Layer 6 of a small transformer language model trained on English Wikipedia (18 layers, counted from 0, width 128).
A neuron adds its activation times its output weights to the MLP's output. To switch it off is to set its activation to zero at one token and run the rest of the model.

Output weights of the MLP neurons that the questions are about. A number n stands for n times 0.0013.
n2: 33 204 -82 -161 -45 53 -193 -24 -204 111 -27 120 139 -35 191 -135 -72 -249 -94 187 26 -183 -33 -81 -136 -192 -9 197 -73 70 52 84 -171 54 -159 -140 -97 41 18 67 -11 29 -243 -218 4 -97 131 4 -190 -103 322 -221 229 -85 49 129 -85 -82 -20 27 -75 92 -76 91 -118 -58 7 -230 -45 163 -302 -172 53 121 -102 -20 -28 59 25 -54 -94 13 68 -74 210 127 94 -163 -51 73 -46 -298 -196 115 -156 -62 -228 -19 0 106 207 52 33 27 122 223 -11 -43 -154 66 115 -44 242 91 -50 -20 -33 -40 24 7 -71 88 89 -178 12 -84 -210 -97
n31: 101 -20 -159 -86 87 -172 -63 10 -86 -30 -89 -27 -124 39 -176 -72 -222 -162 -195 -126 85 -51 -218 32 48 136 45 -3 35 163 3 -4 97 27 20 128 -90 42 -138 -111 84 124 -113 -31 -42 121 -208 74 -46 83 69 64 -124 12 142 -209 -162 169 -132 -231 34 28 154 92 -182 -58 -88 -115 26 -62 207 35 96 125 -15 78 99 -27 -75 -10 -151 88 -253 49 -102 98 -32 152 35 105 -30 -171 153 97 23 -170 -90 -119 -13 -146 16 -16 38 3 -91 -118 -10 -8 -35 139 -35 247 -47 -35 -175 51 -75 57 71 219 -100 10 -139 -83 118 140 66 160
n53: 114 -7 -73 -174 -44 7 67 98 -121 117 67 114 -23 -98 3 129 164 4 -139 -47 165 122 86 -137 25 135 -96 62 -202 -220 -161 39 23 -113 -30 211 193 61 -18 183 -33 161 -104 4 -101 132 -94 -170 -62 -55 -82 -83 81 87 -97 -38 -48 -214 -39 94 -102 -59 32 -122 58 0 -136 -129 11 195 -37 7 11 91 329 24 44 -166 184 -49 -39 105 336 174 84 -89 16 -37 21 -228 82 -192 172 -187 -69 -41 -60 -52 206 -246 -136 -15 32 4 18 -301 98 -121 -123 61 -12 100 80 222 194 80 24 -89 -86 63 -97 166 186 54 205 -100 -75 -134
n91: 54 -67 -79 115 -115 97 217 -14 -34 -109 -87 -21 -42 70 169 -33 -125 -395 152 5 -33 -21 -6 188 -91 19 -72 -62 -65 6 -6 -117 -35 -30 -200 82 67 -24 -97 109 36 -19 -118 122 -63 50 214 -18 -6 74 -3 68 10 60 -10 -28 -4 -100 -60 -54 63 -129 -348 -147 -10 -24 13 97 94 -85 37 -117 -131 85 -48 -7 4 56 118 368 -63 74 246 -6 72 -3 -58 7 -99 -285 -114 -70 59 95 -115 33 104 -251 -39 -117 -66 158 99 97 111 268 -29 -96 -82 45 -52 -71 -47 -91 -86 -79 -211 -71 0 -36 84 -39 154 56 120 -87 145 204
n120: 9 86 45 141 118 -3 -72 -150 -111 -97 120 -16 -61 48 -119 -31 34 192 10 299 76 101 206 92 -12 -26 38 -174 -122 -152 127 108 29 56 175 -61 48 14 54 29 42 -92 -48 96 136 88 -69 141 -54 106 -83 48 27 -86 -184 -61 -3 28 165 56 58 -58 -42 98 -64 9 58 68 65 -23 135 110 108 -9 -6 -16 151 -131 -64 -94 -147 0 219 -176 -257 -76 -309 -117 -50 -3 -3 -64 -115 -97 -45 -81 124 -71 -9 57 244 -64 6 -62 61 54 90 -73 -16 -35 -39 -41 -35 232 41 159 7 12 3 -116 71 110 -21 -112 -129 -211 68 123
n128: 16 -373 78 86 169 -3 88 446 61 63 -52 32 -87 -136 124 -216 156 104 18 38 -106 -31 -64 -134 188 -82 -273 -64 -44 178 0 143 159 -3 21 -75 -9 -9 7 -228 20 133 -211 123 -14 -150 116 -63 -71 43 -104 74 14 -37 76 57 78 35 -33 0 39 39 -81 -62 -14 -18 -82 -90 -131 32 -10 3 152 26 34 41 7 -43 187 222 22 83 176 223 -55 116 -26 48 -56 -169 -142 -76 95 25 -58 -76 21 7 128 -40 41 54 13 -80 69 13 -37 39 26 -11 213 -10 111 -206 16 14 -53 116 -77 -118 94 114 -139 -119 -212 -50 323 118
n186: -29 -85 21 -60 3 -76 42 -137 -56 80 48 -74 -148 33 -58 81 36 148 -97 462 95 11 21 38 -26 156 -177 -8 -44 79 100 42 -63 -73 145 -26 -69 -140 -47 -8 -77 3 3 -110 -120 -21 -98 -39 6 38 3 3 84 87 69 188 39 -22 -127 -172 37 -68 -58 6 6 -84 -3 -120 -100 -37 93 -105 106 43 0 -152 71 144 -3 34 25 -43 -157 42 -119 52 -16 9 -110 130 -227 -96 -106 -3 18 -7 167 166 -38 175 -69 21 -159 282 -140 111 -35 366 207 149 0 61 -54 22 -137 -16 59 -136 -143 -62 199 32 -3 120 -133 -41 88 60
n189: -7 -62 -129 0 390 -54 -115 249 83 55 194 -32 61 -106 64 23 -167 -133 -176 344 179 232 22 -150 -60 262 -192 54 -221 -113 -202 -45 0 125 -27 168 -92 193 172 -151 -198 -93 108 69 -130 203 -67 -74 180 -186 66 83 -38 87 166 -44 0 -48 -37 24 -190 44 193 -216 241 28 31 168 -116 -116 69 52 170 -4 -48 -12 82 -185 62 -79 -120 24 0 134 62 -89 -117 58 100 0 -35 -181 217 -49 114 169 8 -35 94 49 4 -164 7 -74 0 103 75 -241 -182 -150 36 -193 98 130 154 -104 -105 -152 -55 -69 -52 258 72 -109 115 -45 8 -7
n196: -27 49 -115 6 -51 182 -16 -127 106 135 74 19 -26 -65 48 -46 -65 51 118 206 24 34 72 -203 -78 12 90 20 45 12 9 -33 -52 -134 22 -23 -25 -140 197 98 85 137 86 -81 26 -40 -78 -56 -32 32 37 60 101 -69 28 29 -10 9 107 131 -96 -113 -69 25 -61 -79 6 -63 -34 61 -71 -24 -111 -64 -72 171 148 244 -88 229 -10 -68 171 -75 130 168 20 -133 38 -56 -87 28 20 -71 173 206 68 179 45 29 98 167 241 -136 175 20 264 -35 -158 -25 39 183 67 -145 -61 41 -34 -98 -58 200 -45 -111 136 -103 19 3 -158 -79
n204: -53 10 27 -4 20 -76 140 -29 -247 -165 -7 163 -184 113 19 -185 -83 -188 18 -11 -92 13 121 -267 -24 208 109 -77 20 27 114 -139 0 -87 31 29 -44 -31 64 135 -126 140 29 -234 36 48 -7 70 39 -130 -24 -161 82 53 155 4 -199 53 -65 21 36 3 73 7 -104 32 48 107 -55 36 -31 -30 283 -150 111 162 177 -36 246 -183 -100 18 59 168 -16 -102 34 -55 3 -74 104 0 84 -54 -160 -166 -10 -218 -212 44 -233 -75 135 -14 10 25 20 -272 -114 39 141 -53 -176 -33 -88 -267 68 -70 -28 62 -108 -140 203 -112 42 -13 14 -223
n205: 81 -27 117 -21 -30 24 -101 140 -129 -114 102 -73 -85 -37 -44 -17 -157 -200 -130 -16 64 3 -224 36 -106 -68 -249 139 -36 254 -222 202 -7 58 -54 -161 -189 -6 89 196 100 46 7 46 18 34 -45 -58 82 28 -133 16 168 205 112 -46 -87 -188 57 107 -110 134 40 51 -4 160 -94 79 88 29 -37 122 -65 90 0 283 -232 -148 48 80 14 -120 33 146 -89 78 -66 -156 185 -247 -27 78 101 -86 -107 -26 123 122 -46 -178 -138 10 39 -143 45 12 -56 -242 -44 14 153 140 -61 -71 6 67 41 91 70 -55 188 -3 -127 195 21 125 79 139
n250: -74 -99 159 145 -111 95 90 62 58 -327 4 -15 241 27 17 160 -136 -155 -27 53 25 -13 -195 74 -7 235 -12 102 11 -68 209 93 -38 -263 146 -160 -244 10 82 41 -11 -88 -159 142 -185 105 160 -27 -31 77 88 114 116 185 -110 68 -20 -53 66 -74 -149 7 70 0 23 34 11 -287 -40 -51 66 -114 -143 135 -115 -43 0 164 101 -82 183 62 -133 127 24 147 -130 -238 74 46 158 -139 52 -227 22 -20 33 95 143 315 -171 -108 45 143 128 -138 -75 -82 114 30 -84 -109 59 -146 -184 -26 -76 -95 -69 36 -54 -35 313 38 23 -49 78 101
n257: -59 -141 -125 153 27 75 186 131 -115 -139 -148 -11 104 22 139 41 -307 -80 96 60 193 22 -20 -70 43 -7 -85 -64 13 -80 120 84 -18 139 86 -49 185 93 226 -19 -37 -63 64 -93 -14 41 216 106 -64 -119 -144 -27 17 -108 168 -227 11 -35 -148 -77 130 -55 313 -3 -39 -264 156 139 -55 74 -34 33 31 113 95 -51 -7 164 10 -45 -199 -179 -55 16 19 56 100 -158 213 4 -110 212 -106 43 24 0 0 -124 -150 211 -68 -71 134 38 -23 -13 -20 171 337 -63 108 102 -58 -83 3 -74 156 -39 -76 62 -68 -86 -44 193 21 50 -131 -114
n263: 174 188 6 -113 74 119 -81 -192 0 -67 -93 149 -38 -15 106 7 -33 -96 -24 463 91 -175 22 -118 157 0 -268 52 58 48 9 137 215 244 16 -110 -18 12 54 -92 -172 22 -14 79 42 -134 148 -148 -40 -52 73 -55 10 -36 -248 44 -219 -125 -42 -127 132 183 -46 3 103 3 -39 -16 172 -232 -20 -10 17 -199 -9 -92 137 -62 16 77 -17 -9 -42 62 -130 0 50 132 145 71 -251 0 229 24 39 76 63 -199 90 104 29 -16 -98 -17 -22 79 77 219 -163 -7 -3 -63 25 14 116 174 -29 -22 77 -131 38 70 149 -148 -85 32 -150 0
n283: -20 -97 -162 44 146 -87 243 94 -37 -27 -89 32 90 103 96 16 -37 23 -223 -58 -47 79 20 36 -253 -90 -74 -124 30 46 -186 -45 33 98 71 -52 -19 -45 76 -27 -10 144 122 58 -3 145 27 142 71 -30 89 20 57 -97 -63 -54 -230 30 -130 -11 117 -34 6 3 -57 108 -52 122 52 15 5 -58 -94 -25 47 81 -8 25 67 -51 -33 30 -14 47 128 83 -59 -29 -20 6 -32 0 58 58 147 66 26 45 -51 97 153 -47 -73 100 45 -5 -102 -190 84 126 -69 8 -32 -85 -42 233 -103 20 -75 -113 66 -114 5 -52 27 -33 -85 22
n306: -88 119 -71 226 61 -46 -88 10 -80 -184 -119 -125 38 -277 -6 69 60 92 61 5 280 -78 109 -22 13 -98 160 -37 -67 -74 -73 -45 -3 20 -33 -94 33 21 -131 147 162 -156 -20 0 -128 -7 -27 -84 -95 -59 -195 -90 10 -59 36 113 -49 -41 10 -100 31 177 -102 -72 244 -10 65 16 20 25 -7 64 3 56 -177 -134 -172 -106 6 138 127 -88 161 -157 124 79 -160 109 -13 142 -30 282 -73 204 26 40 -152 17 -48 100 43 -33 -138 7 -16 6 96 -136 71 61 72 -79 -93 -21 -116 68 72 -32 -53 190 272 -185 -175 -110 -3 -146 -106 182

Each question names a token from some text and the token that comes next. It shows the activations a of the neurons there, in the order above. A number n stands for n times 0.051.

Then comes g, the gradient of the next token's log-probability with respect to the MLP's output, scaled to length 1. A neuron's effect is roughly proportional to its activation times (output weights . g). A number n stands for n times 0.0008.

"the ", then "town"
a: 21 10 2 2 38 5 -1 -183 -1 -6 -24 23 2 2 6 -1
g: 237 64 -234 31 58 -47 139 -13 63 70 -44 -17 -163 65 -72 187 -15 -12 89 -59 8 -82 -212 -54 20 -18 -108 -52 35 91 -104 99 88 -7 -26 141 90 170 -136 -260 224 -154 -30 -150 -95 -69 -147 160 66 176 -133 -23 111 -153 -23 103 76 67 60 10 50 -119 87 -75 64 -357 0 54 92 92 -118 165 101 0 52 -23 78 311 54 -73 -53 -103 24 -98 -71 -101 117 -11 86 -144 64 -119 13 134 69 -176 89 -183 -31 102 16 27 54 -11 16 70 -20 -29 202 89 -16 161 68 -85 167 -95 -46 -162 126 -51 68 184 -141 22 -92 21 -14 -43
Switching off which neuron hurts the next token most? n189

"released ", then "its "
a: 0 53 9 7 -189 -14 -94 12 1 -8 17 -6 25 3 135 -8
g: -22 -85 159 24 -49 156 129 213 2 84 199 53 -89 68 -208 -112 84 107 -52 -9 175 -13 -130 -53 -99 54 -29 235 -102 176 89 78 -33 -78 -134 79 -156 56 -16 78 6 -62 134 -7 43 -87 -28 38 -118 98 183 -100 -18 126 -152 -9 -329 -23 -85 -16 -33 154 236 -36 -128 -11 -25 -28 -97 180 -37 31 180 152 85 -57 -56 50 113 181 103 77 39 -60 -162 108 2 119 -129 -143 -208 -246 -57 87 271 -57 17 75 -82 22 -39 117 -65 21 54 -41 189 20 -5 110 -92 133 -157 -63 -123 61 -125 119 -69 -28 94 -13 -112 5 144 67 -4 3
Which neuron, switched off, raises the next token's probability most? n186

"y", then "key"
a: -4 -17 5 -5 10 2 -3 -15 -2 241 0 -2 10 54 -11 -3
g: -202 -105 22 -140 224 -72 188 -318 1 -79 73 81 -71 51 2 146 122 -65 -129 -165 152 55 300 43 48 122 -128 4 -25 151 -46 -41 58 -102 -23 55 98 49 -58 9 -29 142 -23 -160 -51 7 61 -141 266 -190 65 -24 -50 -190 96 -4 69 -96 -61 -27 47 -83 -28 142 -115 105 135 -69 -67 -111 73 -16 39 124 136 153 -13 37 123 108 -31 88 186 45 41 -65 175 136 -150 -85 88 -113 -142 -123 3 -4 117 -50 106 -64 -43 22 -23 38 0 224 246 -40 44 -66 68 -32 80 -137 -24 110 -38 -69 -123 -188 -109 -73 108 -201 -46 -30 80 -136
Switching off which neuron hurts the next token most? n204

"with ", then "other "
a: 21 -3 8 11 -51 46 14 0 -17 -2 12 113 3 -3 -7 -1
g: -31 182 165 -100 87 -41 149 -84 91 -27 104 91 -9 -161 40 168 -5 19 22 -81 91 37 94 -107 157 -92 116 176 115 -99 82 -163 -99 -179 60 81 -61 -163 -57 138 69 -261 -9 -48 -39 69 -245 86 28 5 90 57 -8 17 7 -63 -106 60 -189 66 71 -70 -78 8 189 -151 -131 -127 -38 -168 12 70 83 77 -16 37 70 -128 81 94 150 -7 76 -184 -238 56 168 -92 107 93 51 -81 165 102 154 -152 45 -39 -189 -71 -18 128 137 214 163 18 67 7 100 127 -108 -25 -38 15 189 -129 -127 79 51 135 204 -41 54 -9 230 93 -20 75
Which neuron, switched off, raises the next token's probability most? n128

"school ", then "and "
a: -8 9 1 -2 2 -1 -14 -8 132 22 2 -7 24 2 12 52
g: 54 -18 65 -78 -108 -106 -66 54 49 114 70 73 -143 -37 -88 -80 21 -28 103 135 285 -99 27 -30 7 38 -60 -218 -103 25 -188 35 -62 196 85 42 31 55 -101 99 45 82 19 113 78 -67 160 -22 -118 16 -192 195 125 -6 -8 257 -174 64 62 -183 -184 9 52 113 -87 -43 -144 -86 -72 131 -64 160 140 40 -18 8 -66 177 97 -12 -176 0 69 82 59 231 60 -10 48 56 101 55 -98 135 36 203 -186 123 -66 15 126 -38 23 76 -112 -125 17 -119 -223 142 221 241 47 -120 1 -58 131 45 -108 -40 -138 -144 88 -66 -102 -12 139 168
Switching off which neuron hurts the next token most? n196

"conference ", then "also "
a: 1 0 1 -3 5 12 144 -7 -6 9 5 -74 127 -6 1 -68
g: 10 -92 23 -33 127 35 59 36 185 -36 143 273 29 -2 -65 110 21 71 14 137 6 18 178 52 204 -82 44 -31 -53 -66 -33 297 -117 -162 -141 134 52 -72 210 -16 -106 98 -153 29 -115 -111 23 -60 -23 23 -20 -162 -185 8 200 -36 -159 -83 159 47 -8 -31 264 211 -114 -92 71 178 -80 -111 77 105 16 44 45 -68 67 173 1 -58 -26 119 215 -56 -96 45 62 -148 298 94 32 192 -208 199 36 28 11 13 46 -31 11 -49 29 -7 207 -139 105 47 -24 170 -30 8 -1 -192 9 -43 53 99 -78 170 22 -18 3 58 41 81 63 -126
Switching off which neuron hurts the next token most? n257

"og", then "y "
a: -10 4 1 141 -10 2 -1 -3 13 2 0 -9 9 1 1 -1
g: 66 43 -35 167 122 37 -102 186 7 -62 -29 -159 40 -30 53 27 -21 15 113 4 36 -22 -18 -24 112 10 -73 -62 -46 -70 106 19 105 81 109 111 -195 -29 -22 -21 20 -171 -171 -232 249 2 -24 44 15 -424 -23 66 -23 189 143 46 24 39 -32 65 89 30 -106 31 -167 -93 -76 -21 107 -33 -51 -20 -176 -86 -182 21 -70 -1 -19 -205 -36 -166 -142 143 252 108 -141 -68 12 -128 -6 -70 -65 -137 -72 162 -111 85 63 63 -30 -103 28 196 55 -207 -14 -23 -124 -49 -203 113 -7 155 177 -56 59 190 160 42 -159 13 65 -116 -97 183 -78 -73
Which neuron, switched off, raises the next token's probability most? n91

"inter", then "action "
a: 0 -2 6 1 159 -15 -219 0 5 -2 -9 4 -9 -4 -2 -78
g: 42 134 112 70 126 34 -135 55 16 -174 -85 -89 11 178 -125 -151 179 28 -49 -27 -114 87 -77 -23 28 -7 127 -59 -92 -27 60 -103 -7 110 31 -63 98 45 55 80 28 62 -104 184 153 134 -23 -85 -33 94 -228 135 -97 98 97 -55 -185 99 -186 -72 49 62 -181 130 -105 165 -154 -247 89 -11 -89 -32 -31 -161 64 122 -53 47 -32 -82 43 59 -45 110 -180 14 37 151 278 35 -22 -122 -225 -78 -5 -110 -165 -7 -117 14 -142 170 -17 -214 -83 -260 -107 -94 -35 -14 136 -29 -102 -169 -37 131 45 -73 84 145 49 -80 -51 200 96 115 142 7
Switching off which neuron hurts the next token most? n186

"Jul", then "i"
a: -1 -1 284 3 5 -11 -91 22 -6 4 -8 16 -10 10 -3 -4
g: 19 -80 31 160 -230 -73 41 -53 -42 -92 201 15 61 -90 118 103 11 35 -166 -24 -69 153 -31 25 -74 224 164 15 -16 153 -30 -85 -184 121 -4 -76 2 40 53 178 194 -36 -21 -4 60 63 -43 -43 39 38 236 -164 147 154 83 179 17 196 109 -59 48 -129 178 0 1 18 -127 -264 -29 94 60 28 -29 -24 -95 44 -130 -55 111 -60 226 116 108 190 264 105 43 -50 -156 -81 11 156 -75 -29 51 -92 178 -8 -2 -114 110 -175 58 4 51 150 77 -80 -58 102 54 -115 -44 -79 109 -82 -101 109 69 264 -45 64 -107 -37 -31 -15 -183 -188
Switching off which neuron hurts the next token most? n53

"educ", then "ators "
a: -2 -6 -14 7 5 -11 -190 1 -7 -25 0 1 -17 -1 10 2
g: 122 206 132 141 -84 -120 -133 -125 -150 141 112 -19 -28 -64 -1 195 -146 15 101 -1 45 -8 67 36 -128 264 -82 185 36 -40 -108 0 -8 24 128 -2 76 -4 -128 -168 -71 -28 -62 -73 159 -86 48 151 -90 146 -193 -58 46 47 143 -5 123 -79 -37 -13 -4 -4 -15 98 122 27 -25 43 -13 29 -110 -30 -28 39 -83 251 31 165 24 -61 -106 131 -81 -24 58 58 -124 52 -10 -2 -247 -143 87 -83 -55 95 -105 -148 -35 -149 207 106 199 -241 74 -103 -85 57 33 -134 -55 190 49 -210 -193 129 -13 123 -143 173 -94 -218 57 -120 -62 56 -70 125
Switching off which neuron hurts the next token most? n186

"Man", then "or "
a: 158 -4 -14 6 6 6 -10 2 -6 6 -15 1 -67 -7 -4 63
g: 103 49 220 -97 -106 66 44 25 -153 344 186 -42 -212 -126 69 179 -57 108 1 -31 131 -51 78 375 -189 204 -72 95 29 10 -66 110 17 -37 -56 -11 130 110 -97 12 161 9 41 -10 -17 -158 80 71 11 105 -67 -159 120 -213 -28 93 117 -61 152 -15 -190 -101 -107 84 -58 71 108 20 74 84 -40 83 5 33 -122 -12 -122 60 108 -55 104 -16 -71 104 14 26 -114 -32 -61 9 122 67 7 -18 -40 2 -150 137 -163 -45 -67 144 24 -110 133 182 2 -70 -21 7 143 215 72 82 -107 -187 175 -141 -7 -145 193 42 -53 18 -64 4 -107 80
Switching off which neuron hurts the next token most? n2

"Bal", then "der"
a: 8 9 7 3 3 -6 39 12 -3 -2 4 0 -27 -9 12 -53
g: -113 -136 67 209 50 -95 -18 -37 5 -44 36 94 52 86 125 1 149 -175 -60 -14 73 -152 64 229 -34 262 -127 11 -135 -21 -56 -15 -87 -68 -24 -38 -145 -112 -49 -121 -165 -93 23 0 -11 212 -68 240 129 -42 164 0 -11 -152 169 -34 -205 -101 -107 -118 38 -98 -93 -33 -170 -173 -29 -22 -150 -64 62 -136 33 -169 -39 -112 71 -50 -145 -139 -37 55 -112 -37 -164 -53 -49 38 -5 16 44 -5 -61 59 -131 110 66 -283 9 -124 -196 104 -6 89 149 61 170 -15 72 124 -79 -83 20 -137 70 17 174 149 86 6 308 -21 -46 -85 -112 -151 20 124
Switching off which neuron hurts the next token most? n186

"it", then "z "
a: -6 -1 -6 -4 0 1 1 -2 -229 160 5 0 9 -2 -175 -408
g: 229 43 -64 -190 135 140 -158 -174 -18 -106 1 -58 -83 -244 -121 -59 78 79 -89 21 86 -8 -56 105 58 -19 15 -212 -94 -17 316 -111 -132 -14 117 66 103 -69 30 -47 210 16 -42 -113 71 18 -29 -88 103 61 107 78 36 14 50 156 -246 -65 -279 -82 68 129 -99 34 -166 150 -231 -56 148 -50 133 206 135 19 120 17 -15 102 12 79 20 -95 -1 -76 23 180 -132 -17 -6 -165 -186 0 20 -33 88 -12 -107 179 34 -27 12 -78 -53 97 -80 -56 323 95 94 77 -26 14 38 -17 -75 75 -210 -168 -11 80 29 -29 -82 -77 -40 62 36 21
Which neuron, switched off, raises the next token's probability most? n306

"head ", then "of "
a: -11 -4 24 -5 2 6 -1 0 16 121 4 2 -8 -13 10 -10
g: 123 39 54 -32 -9 -95 -84 150 -20 90 -109 -23 53 53 56 6 88 81 41 4 182 21 232 -20 129 140 -214 53 -8 90 146 -26 -3 -243 112 -46 -198 4 29 161 -156 25 -80 55 33 85 57 52 106 -68 48 -255 45 -64 25 55 -278 -219 -147 7 -182 -155 -59 -44 -38 -32 2 43 104 50 -108 55 -68 -90 -55 267 7 111 186 -75 -166 149 -25 111 -156 -286 -87 -173 240 -61 97 -55 29 25 32 172 -18 134 59 -13 210 -149 -38 -61 -101 -114 -243 -55 -86 101 -61 -39 -43 149 4 120 22 19 17 10 13 -34 4 55 81 84 112 90
Switching off which neuron hurts the next token most? n204

"full", then "-"
a: 0 1 1 6 2 133 -183 7 -12 -23 0 210 0 -5 -6 7
g: 22 33 116 177 -135 58 5 173 -44 71 79 -26 -10 8 -115 -131 -136 -55 115 -23 -71 -70 -79 -103 -50 134 45 -60 17 63 93 -166 67 58 -10 -62 153 44 21 -10 94 91 72 40 -93 -82 -144 -247 48 -48 37 0 156 2 165 181 -117 96 -218 36 28 91 25 51 -172 -217 72 -135 -35 78 -76 -185 -239 189 38 -22 -87 172 139 -216 89 240 -39 -229 -90 -138 -113 -9 -39 121 -87 -188 -3 -77 82 14 -88 -27 5 129 48 85 18 -36 -48 -171 -130 -8 94 -88 218 -6 -98 -89 -110 -44 -4 11 -25 146 20 -125 145 -38 176 -115 -242 196
Switching off which neuron hurts the next token most? n250

"tr", then "ag"
a: -10 362 3 2 -15 -6 -3 0 -28 133 16 0 -6 39 2 -12
g: -176 32 79 -154 -98 -350 172 -52 224 1 -131 149 -74 -74 -20 159 97 -165 -99 -67 -103 115 -180 -17 6 112 -95 155 48 -98 61 -6 28 -68 -154 100 27 117 3 110 3 79 -60 -118 -88 -76 35 -68 -48 24 -15 -27 -83 -29 -99 215 57 143 -126 39 167 -103 114 83 -32 228 37 11 199 34 -106 20 -36 132 158 66 48 23 -71 -51 148 24 -47 15 -119 119 97 130 -17 -163 153 -59 -95 282 -56 -60 72 -32 -47 59 -178 206 167 75 -33 -158 -24 17 70 -161 83 -122 -201 -39 39 148 -13 -68 -9 43 41 63 9 -179 -141 -149 -90 110
Switching off which neuron hurts the next token most? n31

"dist", then "on "
a: 1 3 0 28 133 -57 1 4 1 0 166 -6 -18 0 6 -357
g: -2 56 -92 41 -16 2 110 -40 86 138 -39 -56 -23 129 -13 -44 -90 45 59 -65 -188 -153 -22 84 49 -177 80 17 24 80 91 36 -159 93 -106 -60 -217 -37 -37 258 0 -69 36 -61 -7 64 110 -182 135 -17 28 123 178 -14 80 22 82 -73 30 -141 87 127 -7 25 74 275 86 -91 -97 8 -71 -76 21 177 -98 -13 -178 30 157 -126 -41 -39 -103 8 -150 -155 -98 -142 172 -131 -19 -120 13 30 -17 244 -66 -53 -17 39 30 57 56 72 151 14 103 -35 -102 -37 146 183 114 263 4 162 166 -169 88 164 -155 42 -223 179 -50 88 262 190
Switching off which neuron hurts the next token most? n205

"ators ", then "in "
a: 2 1 4 101 214 0 -26 1 -44 1 11 -5 -23 4 -107 1
g: -145 197 -160 75 -30 -142 99 54 138 -48 176 -7 163 74 -142 94 -59 -317 15 28 17 -65 -34 -11 -177 -12 23 57 129 58 -144 50 -66 -30 -286 -13 49 -195 -82 50 -97 -60 -69 -45 100 -52 -133 9 -31 -174 47 -29 -129 41 -29 237 17 -161 -20 -109 173 -70 28 80 -166 -14 93 -3 -35 259 -18 123 -73 38 -99 263 -196 1 97 92 5 -97 -115 60 48 -107 -45 -155 87 64 236 -8 130 -20 92 -168 3 6 -96 13 -124 97 -205 27 -144 -158 -20 61 81 79 107 5 120 121 -3 -13 -114 151 150 74 -17 5 163 -91 141 -57 41 -72
Which neuron, switched off, raises the next token's probability most? n120

"K", then "–"
a: -3 3 14 0 -1 -5 -87 -5 19 -4 8 3 4 -8 9 -47
g: -28 -118 10 -210 -249 115 -47 -46 -109 -173 196 -144 -48 -40 134 15 109 82 256 -28 -42 -31 -176 -132 -160 -78 -45 9 -116 158 6 -43 -61 160 101 -13 119 -110 123 32 33 84 -188 170 81 -164 105 -121 -2 38 -12 33 -143 10 -96 -221 23 -170 63 -40 239 34 -4 -57 -81 91 -82 119 106 34 -16 -111 -155 -3 154 -30 47 0 29 -135 7 37 -41 -26 274 68 41 21 -171 57 12 -78 28 0 -59 126 -167 41 168 -47 -258 -40 -2 68 -216 -12 61 122 -5 -40 45 -154 39 -117 -59 -152 -163 45 -93 -208 -48 5 157 116 -24 71 104 -138
Switching off which neuron hurts the next token most? n306

"Rep", then "r"
a: -7 11 277 5 177 -14 -143 7 6 -6 5 27 -4 -3 1 -1
g: -113 38 49 45 -1 -52 90 -225 -134 40 36 116 -47 154 -36 157 -60 17 37 -139 -105 98 -61 33 -56 38 95 24 46 78 -47 153 -13 -87 49 -136 78 120 172 50 -250 0 86 28 1 108 41 -155 99 56 101 -113 13 84 -258 156 63 -150 -10 4 201 23 -89 111 168 87 42 -98 218 -89 51 142 63 -89 72 119 48 37 -38 26 55 -20 -199 8 -139 -15 184 14 39 -122 -32 -126 180 -9 175 63 140 -104 -24 -101 -93 98 166 46 70 199 3 12 -43 -167 24 -162 -87 -341 151 8 82 -182 -166 148 29 58 4 -118 -272 16 95 -11
Which neuron, switched off, raises the next token's probability most? n53

"de", then "ston"
a: 1 0 -24 52 -3 15 -17 3 -3 -1 70 1 -1 -2 -32 11
g: -156 57 -53 265 139 40 -158 65 9 -82 -79 -57 90 270 98 -8 -41 95 62 -28 -99 -171 3 36 -67 145 -43 -105 -249 14 -131 -114 46 -92 162 169 110 81 20 120 5 -143 17 165 122 72 69 182 -91 -74 -156 144 -78 76 19 0 -64 -221 85 6 -96 -64 44 -59 -97 -276 47 79 71 -60 77 -252 40 24 17 -68 -12 -122 -34 -6 -22 78 173 -63 16 -81 -15 76 -130 34 -202 -36 70 40 39 51 -2 -33 110 116 78 -5 -64 85 -348 131 129 34 -83 -49 209 -45 159 110 -71 40 113 -5 -113 55 143 125 -51 -49 162 100 -199 -16
Switching off which neuron hurts the next token most? n91

"to ", then "hold "
a: 40 -3 2 8 122 58 2 -6 4 16 15 -9 -3 -19 47 0
g: -85 97 -23 194 66 113 34 -151 232 45 -56 66 23 -3 -39 -238 -64 119 -221 42 -16 94 65 130 -65 108 143 -95 210 57 -10 2 110 211 -12 2 -27 10 -144 -129 111 36 57 -150 127 175 -33 -11 -77 -92 -40 7 -9 152 95 6 -40 -269 -120 57 49 47 -124 -42 71 52 67 113 -91 105 91 58 115 16 -57 -22 136 -42 127 318 127 -13 -153 -38 65 -142 -276 -156 105 42 86 -151 24 18 -74 -24 -199 187 -137 -177 5 -197 -36 -31 -61 -35 -28 -39 -95 -91 100 -98 13 -135 39 -77 49 293 75 8 95 -70 1 -75 40 -101 -6 144
Switching off which neuron hurts the next token most? n120

"character", then "ization "
a: 18 15 2 66 -8 19 9 2 -34 -34 2 -8 6 -7 -4 4
g: 101 44 -81 5 -70 -220 -33 3 144 -12 70 -99 -3 104 -40 186 245 97 418 70 -17 -225 214 -1 100 143 -60 -67 -86 -75 14 157 40 -84 41 9 -309 36 31 0 -3 -69 126 -67 -28 135 0 -8 204 -162 -84 -19 -51 40 7 -11 2 57 54 35 98 119 -44 92 172 -136 67 -30 -145 80 -122 54 -10 122 -87 -38 -284 -34 55 38 -29 -253 -27 39 141 81 -7 -23 -70 28 -57 56 35 101 -161 115 -55 -86 -53 6 -95 56 -27 -61 -51 21 65 -26 -44 55 -131 -70 141 157 86 86 -114 25 91 -60 -50 -70 -184 6 -40 218 -35 323
Switching off which neuron hurts the next token most? n204

"es ", then "to "
a: 0 -17 4 -13 -83 0 128 2 -6 -6 1 39 -2 -2 -62 -13
g: -56 72 89 -130 -71 23 -46 -52 103 106 -13 123 -69 33 -17 56 -47 -141 -41 -20 -13 101 24 -105 -182 -8 229 -122 -28 -36 -56 -1 -186 130 304 111 56 -32 40 -11 -74 -1 19 -236 26 -149 101 30 -111 -44 88 -136 36 90 -114 98 -129 -73 64 -31 -32 -24 -40 -9 230 111 104 68 256 190 -7 -120 -273 -98 9 96 -2 238 255 -75 -72 182 115 148 119 38 -9 -60 -35 -224 -154 -12 165 116 -110 185 -213 -108 13 14 -6 5 -27 44 -92 163 -102 14 9 99 179 -212 -45 -44 -57 -22 166 -26 60 68 33 -182 20 15 104 -44 59 -20
Switching off which neuron hurts the next token most? n120